Layer 4 of a small transformer language model trained on English Wikipedia (8 layers, counted from 0, width 96). Numbers have three digits each and are written without spaces.
A neuron's activation on a vector x is GELU(weights . x + bias), where the dot is the dot product.

Input weights of the MLP neurons that the questions are about. A number n stands for (n - 500) times 0.001.
n9 (bias -0.102): 548348576516508871429661516527284529496624288683665612435332324388466544594443496220525698656350480568599362665528500370425598395525444761737512531466638761387369387178682575261408429591606536591524823387575431368442476350307439462578371438427367529617657760440617496710463630465273385626
n42 (bias -0.107): 568511247409758539391450548608515647486542560762496669591472347229176772701328477644476453571405447481562383530589477493519634394535211405351519512484203705304580504347556442352489669700472678566662406536493580631551433540440603492492673570515485450508496382376534728447500319204614433354
n47 (bias -0.092): 683402523333446770584508448422561558574342719537471853529348399471466586524240635746662594649541516480395275472464598520513570631281537689595570406479563617589687357405528555398540742363654416550615530386338328393462779535553550762562512371520476475462325179289789543594244424793705612594
n58 (bias -0.123): 670469504528749686301472229372838698372194180500599408417490643538640583397579399477679553442235528221448574482328667671276495514662436291677285586500476448753500633471758476514248594505515644599212672726688463320476189495334477342622491767532463477471538779685252242532234414584607581486
n60 (bias -0.075): 492415393420324457639353376424567603516263517614711529521257352543174572390845331619681654782508398709452403697442445343583884483626588561325474597549408362626552591334711509614258332577200516591426579455717623500517533643517295352354517624673618380500272676798508518517266583505432620421
n84 (bias -0.103): 468598411549597612258475497574319565577629493430661340560896573475577563330514714553445422298228433563421535469459398483486578507290434436514464612610471460538402558627572688521413609368474510371880606433432690500649420533413372471357595515535794443489597537567500812609536555436465538526
n86 (bias -0.054): 698565699614513439487634492403324345266539424559612277690320408357284432398427386572217642469385615500530297647517534765613735335587340439603680700447574413677538723635550417466248475414398388509504680528668377513526517392462325500427428578267454474842837300661614366500600544559615421046
n96 (bias -0.139): 530397348730474702421613500341361448297474428487552563636473668605509598385470811543455389335367530284688521436350436579267526283500191146660656406504725365555428408654679544568513512535478721696745584475661748325570386351632250248504500384145347336668661423491385459368408744537436483469
n102 (bias -0.195): 538565206615358679609569571381395446647686638732431763462536440451249284454369759679671763706336510772505630462222211293356704572351672481422632674782445677452672346602618406476586299716334406461692455435430293293242728571284515346485232573341495607341947418297385861543416570593529382505
n107 (bias -0.008): 537333559611368431496526670676537383648492526474553555142327412783481537218407504311311390554756478500383356342355433659649661578321485582649474601388481530452570832425435390593515518470682663477612431674410422741546398570526459546586467516437633455588723315504555453374279569389481554465
n110 (bias -0.098): 363517517572352564563504287555356282493233543595470565442624631537466388416548543788500239530467580651571605421543336479507548732669381591430644416435523667439748395307543552431446475482728379519641428375606897496552482481529529436496533133464594485530589637347486718369466621434369550368
n114 (bias -0.021): 596407587605410301470268607548596423656547450403474538366513657547452462561789521255372427386297386558599631174352765714682304378461496269755462638588557616487674457469521426521658398342509619612738522516549289451591379536203470657218483523508680457709453301061689509416574692680597508364
n161 (bias -0.061): 562369384714517458513588186535459408390517320517445480681632577483311233341621504467242417663500748537395249492448360601398517615921385460667550572724453664758509713522500288640447248664534693390556278579500537245368414509451442496358410536385463237679458395583463548582136496526541427491
n166 (bias -0.086): 496601567471599661682440582552575302705255375580556366559392530539206307407381479576628435329635479554470622533554386595708824715565412500513449814628326466751505509571587608521538492341355545297451378650341327650626288843387496522085781381559655645238397512433286464635630496550310327500
n174 (bias -0.072): 354447638193485598590560418420590146423366493537444435504430523287408314496500606848577433435504577449575511322461288457817215347553525511659533436588636728500279387574507534467308550411519446534582572496628614661345410434613507651478489528581606381602463251569671573427684553406482421412
n199 (bias -0.104): 436512387376463578558340461462504688130663401564296424448513314566441552624168564488521500395387420651393412448590520293529707464636619230447516478618624607584455570368382463504623481329416461549719222442617653369463548394512488384700536579508604772541557083513919470404496521599641347529
n200 (bias -0.121): 316620485540553682644684371595445565427410500677680413372551670496454576465674532685370577479605335567488251683673215543409642536330854396557333425307280418420451401147335294524433628480538563619430720612500400605525825419472411210533404465444727472583504436589616712628455587517383457717
n213 (bias -0.090): 774492601393500367531553315541449504410263598315307560414280313662186556454461509504581632509738345589460513705496621353602774453819440546300352731459424535675442522185382673470555408636522307777391540591475297405225564614282491616439419505177372552674487354631740654642544598684379765567
n217 (bias -0.086): 606494703647404542542410375458661573402337668591455429359547490458533716458585503786425551451513572450519603528402362546506684437526665591636567631575345375416447461430423603506469555522464347631549789545442349411506454341562304487535388531487478662435503228480590579394532461500487356546
n220 (bias -0.133): 885331618518514407528495676646451596376376513536647558383380616500763827504441388622773388430252703656707482612399473614463277289519451400877445697382765454384646166552570708338549378280302351799653696491788608533532598690598160602404325500527402332481344411419563443567426528659392509402
n274 (bias -0.073): 462530363210563589436514591411616345467267435500528648597647289564753659383493586510540450392517417627284542552422632449611521459364452423378637500239332525455647586386456439438610463412362395408551690630540583336468582551565497453257455715393628465511295569434593650697749514381615632406
n281 (bias -0.147): 425465507671435414729520523538662679515581310552378619377534438362567552781307576540367561596300492555267520476324548399434363659578670604355641469504706488516224344555551430440607326520554449598655690454604668688327362690425403479549516352384460548446732617492639908444545330825372773757
n290 (bias -0.083): 442556476604245522642769549460665509802398492584564773492336560402509512524589300571509624557710701624718458388382207561337323358371268339943411605483396474454561487509435380667525650398360317483663500492621416816539417566512551483335450418559633563656513524214733570262423630214504668565
n310 (bias -0.176): 633284457421343371564645520512442436595479545450644677467518427538387467677370600608348392452713550587436512302508771512509651600376517227601614363256659496665049599690292380313587536229491565342500535512706763155208463491583437517352392794496546272319373335671454439650667604406412496452
n312 (bias -0.086): 669420467556589509683562402301453491421491349452531802196324496380536378601482391640323454495561491474585526582560091712366460287886457257518531533509599478721792518463419236657276622500500407540470225496656513623527522546361654311297847386456773399662549274445643293291258563402509419586
n329 (bias -0.090): 491558742470548646522276412659610535426342453435496428573751726693419594446452307664500426773603298423223448176462238450535270466376466409439365119662327579551577593700525504277653321635513496636496660595696453631509683745128366349626329649272427604438430472590415337590491406688487689348
n333 (bias -0.027): 639569583341528685516210453568535614660569654864427868803627661533279408673387416620417370500500624559475452326484620329385524480619702423367403539634405455750375512572484295412488473378387527565659467489457576550586646466536641376532595735520377557397561530450448723364406309470772148413
n340 (bias -0.108): 413378548670706778467237469545657342387601461500480693599572647553674749515348263432546344285568452747415373453531480550614756306516571412572524483454500301354460688454318182627626585431500608699770644553692532429353668584275360783488678431373461496533561609462622337369451488538587504504
n347 (bias -0.107): 611571355500461393322551425482660500698241485492480420681808313429512465556379231562645600552485716317662550600360539376619625523381592552555355382855492603347409480541572563508588541535444470441583284622489643520619611908684718572672343618400677379261374416476381716504571500360488425596
n348 (bias -0.074): 410594626449518662434455545424475539493471523461458403528541532592452384475492539474532458570557420480505456477558673631447469729559728575464364559459713532459457583360543596717441555455530429624410535527320640673473462615508411471513603514402616659457455412533546568467580462588541439495
n350 (bias -0.038): 419581650277755399323400447523590597294614550500572490527568392569539534582633483564500753002483490517434317594540497556389387378441584520603473400620406365598629441396483577744533398448511483542576521383556408536381393640571551343548571489344584510475355516493463379446514602409320728637
n372 (bias -0.061): 706604562842433399558232454540588586420328407603424514612370117529735392428533547373598423637622608365567486514147556578640543650635179654941319654539340414761558355401238360434807459323461436500820500577600326727466718649617614393810537628467668524641538447421430386238302451455166652451

Each question shows a token from some text and the vector x that enters the MLP there. A number n stands for (n - 500) times 0.011.

" con": 365471699404373495613439712442501373754510539350332330552405775635480323583490709589485278509513544542626636570428396531378347491383536701348370754726532490373535372606340618379435484690647406543490475468436441409666518359455499516692670479594383361704416722557526413378670364259484339638
Which neuron lights up most? n174

"ial": 110570556493431495481531589714460403680607501368413455619385748644620320465328644469407309556482435637659443526540704426274344693425396534344461580603453263533628540603429532519537433548766531471519624553451471391603548404568353572630531502584455336708419621331716388517438343196694335639
The two highest activations, in order: n333, n107

"re": 495544460504470500480549582651625350510557709289561345518490521527802488681233557569446333613347423517766493681416591614312376476251552546286290604438598358633484296563480660356539545529701376532548552436438283446490484451621621482565649594469646322584247670445591436480624383311539474693
Which neuron lights up most? n220

" ": 316527617584310547679306621618414305612594480386381439527436800664506305511458826623502440712364351568628579539503564492317508543236610573429442446563452342260725406584530663427621460762589289514497547423485417375414495429528504461740599501582481297683545620485542287444592280287534421655
Which neuron lights up most? n102

"ct": 383548547521510367431528729462508373659466298540460387528421556704575394661371690535389248775426480365706566487560548468262485622498300516424218814755494401445618591640333736378584450566682635592399435473620354420543617401547356539569572627421415404623536514422463385538489349267485472630
Which neuron lights up most? n372

"in": 240566545442429343640366587668689321724668627258405292525348550540649381665461767272470535627358449538637536477567606410209382594391354583506439767588503408472659506627387587502562430490692409583497436474509532316595588576578429517499595662543399439626446635401477304594366290274642347669
The two highest activations, in order: n114, n372

"ub": 452417470377432590648500559533526236666637652350300272466267775563640332553539616435556491632398496656623565586629640453460459419430321456256329676592493606340580475649494645498500453519770431584432467658360485237691570547600287406603611637556441467604384592305422393495473330306661632570
The two highest activations, in order: n114, n348

" in": 218471536513312468641412735701574337676524668375377294661467630602540382578360590386477304509490476508503644614569456556336272612407498712365474631609379453370687489646394696326458473647621480496426480379537610419528503467432578447701564540685507374737405621543533470355574294268594294615
Which neuron fires most, and how strongly? n110, at about 1.6

"e": 392555578480471477505407595628523283499584447289429441546305670676718403775320595318391335731413463443631547512671646383288556664311563627507499600662439457617566561540419756644376381675639511583458601327556413281563563321431536695486651511574283299619504517498397415486413275368453571524
Which neuron lights up most? n9

" w": 274553510523423481574378626518462417540686447461361338647435600549554372597471551680496271677605289506547584529695441570261679499336569684364393646526471249447529438572489630366568507675507433440345644422450567344614403346551408484634708522479427130723476578649676540441540318275581530786
Which neuron fires most, and how strongly? n200, at about 1.4

",": 411485604479237423415576653683506317563574670297516375648482616578569403489348683565533416622534262563634543584603682546290498507368471635377400595543303364495831344641389611478461405555468506555466452445392556379472428323495401506762485615628544410822326569556519474483619262190647494606
Which neuron lights up most? n274

"di": 375551529376535617420555400615507279582505617300566444571392619647757393652261797367411451743566485666669623549616542549364410564405293639537448691647564354411541320742290551425612405630669446546369441561455357577504374381471334443617746496490497403556390693508389407496334316294626332666
The two highest activations, in order: n372, n166

"it": 186590534526486461752463766389502378645552613229198530468329569509619458631364556544475429509487554447676613445648554464230468623413530561368438646680422402578524385713407693470423555569561416530390394494638330225504602491612445432488606506542420498609374605571543229656475380337625518782
Which neuron lights up most? n312

"rm": 499676534556374396678571502504413382556588382322318505557331585763634411785540515389431395850636292743776359631536588451303352479536434390474398494528507242323522490644488528463619409533529357534595470419450481580666528366593423441561648606551507331628499648398642356349538306292616380676
Which neuron fires most, and how strongly? n290, at about 3.6

" and": 255511574360333461521521775647644247583480577242472477529308530737544472543321676542477406569566292526562515602657609451284553685379435678317501717539474439379700449584452620405461528603606376433498498522361449381521437504458441614650598613640401339853363564420502550433478359193578540609
Which neuron lights up most? n107

" Be": 281586626551385325769421502558493402472726437238458315406416582498737400564299732565498418619444394556577524507698542438372529840337499680387452495606551257474621569491534643484608507638605395466447507397579590412656404401387476519729703535431437457588275613626485568394480221207520578583
Which three neurons fire most, strongest first? n281, n110, n348

"ed": 191545524467300495476538705542588436643563592400261399502396357619543539560398662496335362568317467575807469609590582540255433669316428681364426706595277534403503550640413621308421495688692562565427518581369446397592592469528507513569530569566530464685297592521650485636457299164611465571
Which neuron lights up most? n42

"ations": 314429498459353458478508559646531389445400597397428382609433651547585433590338747481397261713393537507710495571812511395398382691383458599313342676546400303503461459668453636505459592594727561508639523552342403309646593532493441688583498586575383449716399451545411465670394348119582480738
Which three neurons fire most, strongest first? n84, n47, n161

" general": 342625602349327577531590599596406285530612606297489307595201736475597264715433445737349348677614392594557473545507536466311485524406548667308348671629502247352448433630417540558548513655686505431613554592450381402585551361650432559615570468668566380707413552556551403371621396249602358602
Which three neurons fire most, strongest first? n174, n200, n348

" do": 372673542560356442645420534508561317360555632294344336549448643524464321628314701601485447678711244554590583593555585428365648501312473589355279737715416291398547483515427618464435426624548367550413548488529381418522510413463463553843762615458397314740359626536573486481597407291488708560
Which neuron lights up most? n213

" However": 302700609446429386663592625596574400466581543216376272586290556479638250734446698539404308750389452699455552585692571459370464624331501573373541622467397538508330395691575512436543631601627470529432517399390440509538457461435359650612474537575385409742298656727589419525440493230443534502
Which neuron fires most, and how strongly? n174, at about 0.91

"ri": 246642418415455415496482427547455430543520563325498426650579637600658395490269674443513385659481578569554596622574597497351592443409285647443448830539521358493603236857290685550555440538498429494489435600504249474655418573605381453693727444607560391621309654555457435420364228337731284580
Which neuron lights up most? n166

"es": 492594512586447406481449530679662393481451682225486353598589552668613354616310639422303331644342505683599530685796594424371386551364377657524213620577358377541636532584356613488366415630577353550588478555316448346628605472510387711726527484532521409668350516571477488424377330236603531608
Which three neurons fire most, strongest first? n372, n84, n161

"us": 622538583428542545587460514565544365440510548335366415707393542645589345683267554390328506737432453606622761615536514547525476478431583466420286579513597342479579398586420697338448279672737501625507439439656223261638568482631330646822528539591379500500469594500627263303553332346499422505
Which neuron lights up most? n220

" are": 394506564477273347704518502589562377635421669344493262607487472608498488719399681590527395612633354577464547572610637306209523617330451723500273449620459191371646552534484561404443447507399404552529493504466501418638421450485500658768512637573445287804342587459648535517654315222517489566
Which neuron lights up most? n347

"30": 362568592706347532722503587553599273455719472318462318522278606627636318630467512567413500592403492668815621449700647480390426534334427786383527691463523345522584478611437664314350586443623421535522408447513311495638493415612388488631555611435407290530528571538345376472683417173477364666
The two highest activations, in order: n86, n9

"as": 328436572383441526488641517666457249529411450363442422638507723725666508533385773335548477601550505545615518651623522437470416600470387612393303654791458478453569317697409565524496265676777334602579342570412423373519504506477417479718587508452401505637446733501474289491452228136640444520
The two highest activations, in order: n329, n161

" his": 031593583566268459585494658654441302583642456422400422596411594726534429684403568556409436521594462657465437633573468523431462581399536456341426735469506187330677587764404635507398463670457385336404530396470474518501484586457343589679580512566660391734373757547559406442478263281624439619
Which neuron fires most, and how strongly? n290, at about 1

"z": 436666464432406508607530536526363224404449390441422432489438626709492509613391555510401413739636288512611506609718531470392489518508338639376328733531238349356727463681405784621491352636827416678544480528613415226544406385617489458644598417466430363657354603550550431516394366345695556588
Which three neurons fire most, strongest first? n213, n110, n161

"b": 333524569615331412599368526493438408536680423391425219450333517531671260749519486414492433632524403531861420684568647609370492560452502569396511650513551433458481623597575730251486547665439387503572640617499321364385435231476441516655631715527334479538437624567470370438606282238654609699
The two highest activations, in order: n9, n86

"ce": 643659583545391526538643685593559401568541613217432317600574522436645505760387456571322357593341432570413594547570534480243460616303340526379372659549421234487525432679550763508478461476327447538545461595396361451508439310640486722623589635501622329694353502423635404386552247330614408713
Which neuron lights up most? n84

"\n": 529455545519452424565390588597580132504643566301472423446314532640508327739583767569581501607293338633573562553717458594370528662326436526392479533474510500516563538666361634338500503752534435491535549407404415423650352372597389634740550491616446364731185630587390361518575390229595430559
Which neuron fires most, and how strongly? n174, at about 0.21

"act": 304418423632378414612539634561507412470580499315198402656411461713673169761286571421406350583463410518675614410674690365380526507428514412417589629563712240369523585672412666447455550605491528511538457439596393345475567473652467450699563529556305479645532682532486426646473269336642475654
The two highest activations, in order: n199, n96

"tch": 229728469563300422507534656436506411655524512532290263603466465631747413576332555429261338656477412521608644482752616485414478566425429634488443687531550200385715471596399560459420375511533381699685315417597328453641489468588322554657544551642496285727472630538362345487495387427461581661
Which neuron lights up most? n372

"y": 310571713544386393617524622516528298410497616286403461509598621458435406599328754417371563694434294676443442612550549449404536554478659678370395570471472317453683435597533602454579548537668336511553585457633350295471551462564531539755664695564460255725366554318632152464403314370469424724
Which neuron fires most, and how strongly? n47, at about 2.1

"mmer": 332375612596312282737441702534789362436593591343421238614347545441573387552421599551292514532377473654438596578593598409398443477445673707441337628574497140305604397552550708406556644566659456576430465587500336350629387629639355477610507648457586403476381547602491501433674374308712404636
Which neuron lights up most? n217

"ism": 363370580444332524388511522642472395526594559321408390613558658565740358541418683391446309753508484637569666485677486479395474479359388572260468657612605373426544465835427515563479430557765425604424512535401370327514671488572486620726665527537404439683363497407576441551420183119604446617
Which three neurons fire most, strongest first? n340, n333, n47

"al": 468558526397343458701649394550471333564810521335360345504402634561750369591417666393406633551531514641555470682582732462276494553408605329342401589541401367451651509522527595497434513590609326598310490542367555312499655402624614537677471639761417423578285517475542261403723298284622418559
Which three neurons fire most, strongest first? n199, n348, n310

"ure": 194632421392552458583636738586599294599583479345407545586420760535708429488392798454429244518492495529778620550467562467360347585368444591358272553490439334472671444649523632484522477532670317556529352550516231295633571560573457499685559579505621442570370575456517451458608245228534474749
Which neuron lights up most? n274

"le": 460683605399479464645277534519599298472553555188357428520429579698739384731413557543359366743442462536686664515615679358431532518414482557485466676446636402446616429666489571516341447584713424603349397388467251336520339278645433514534638694664393232684333587630568466511322340492576539562
The two highest activations, in order: n58, n47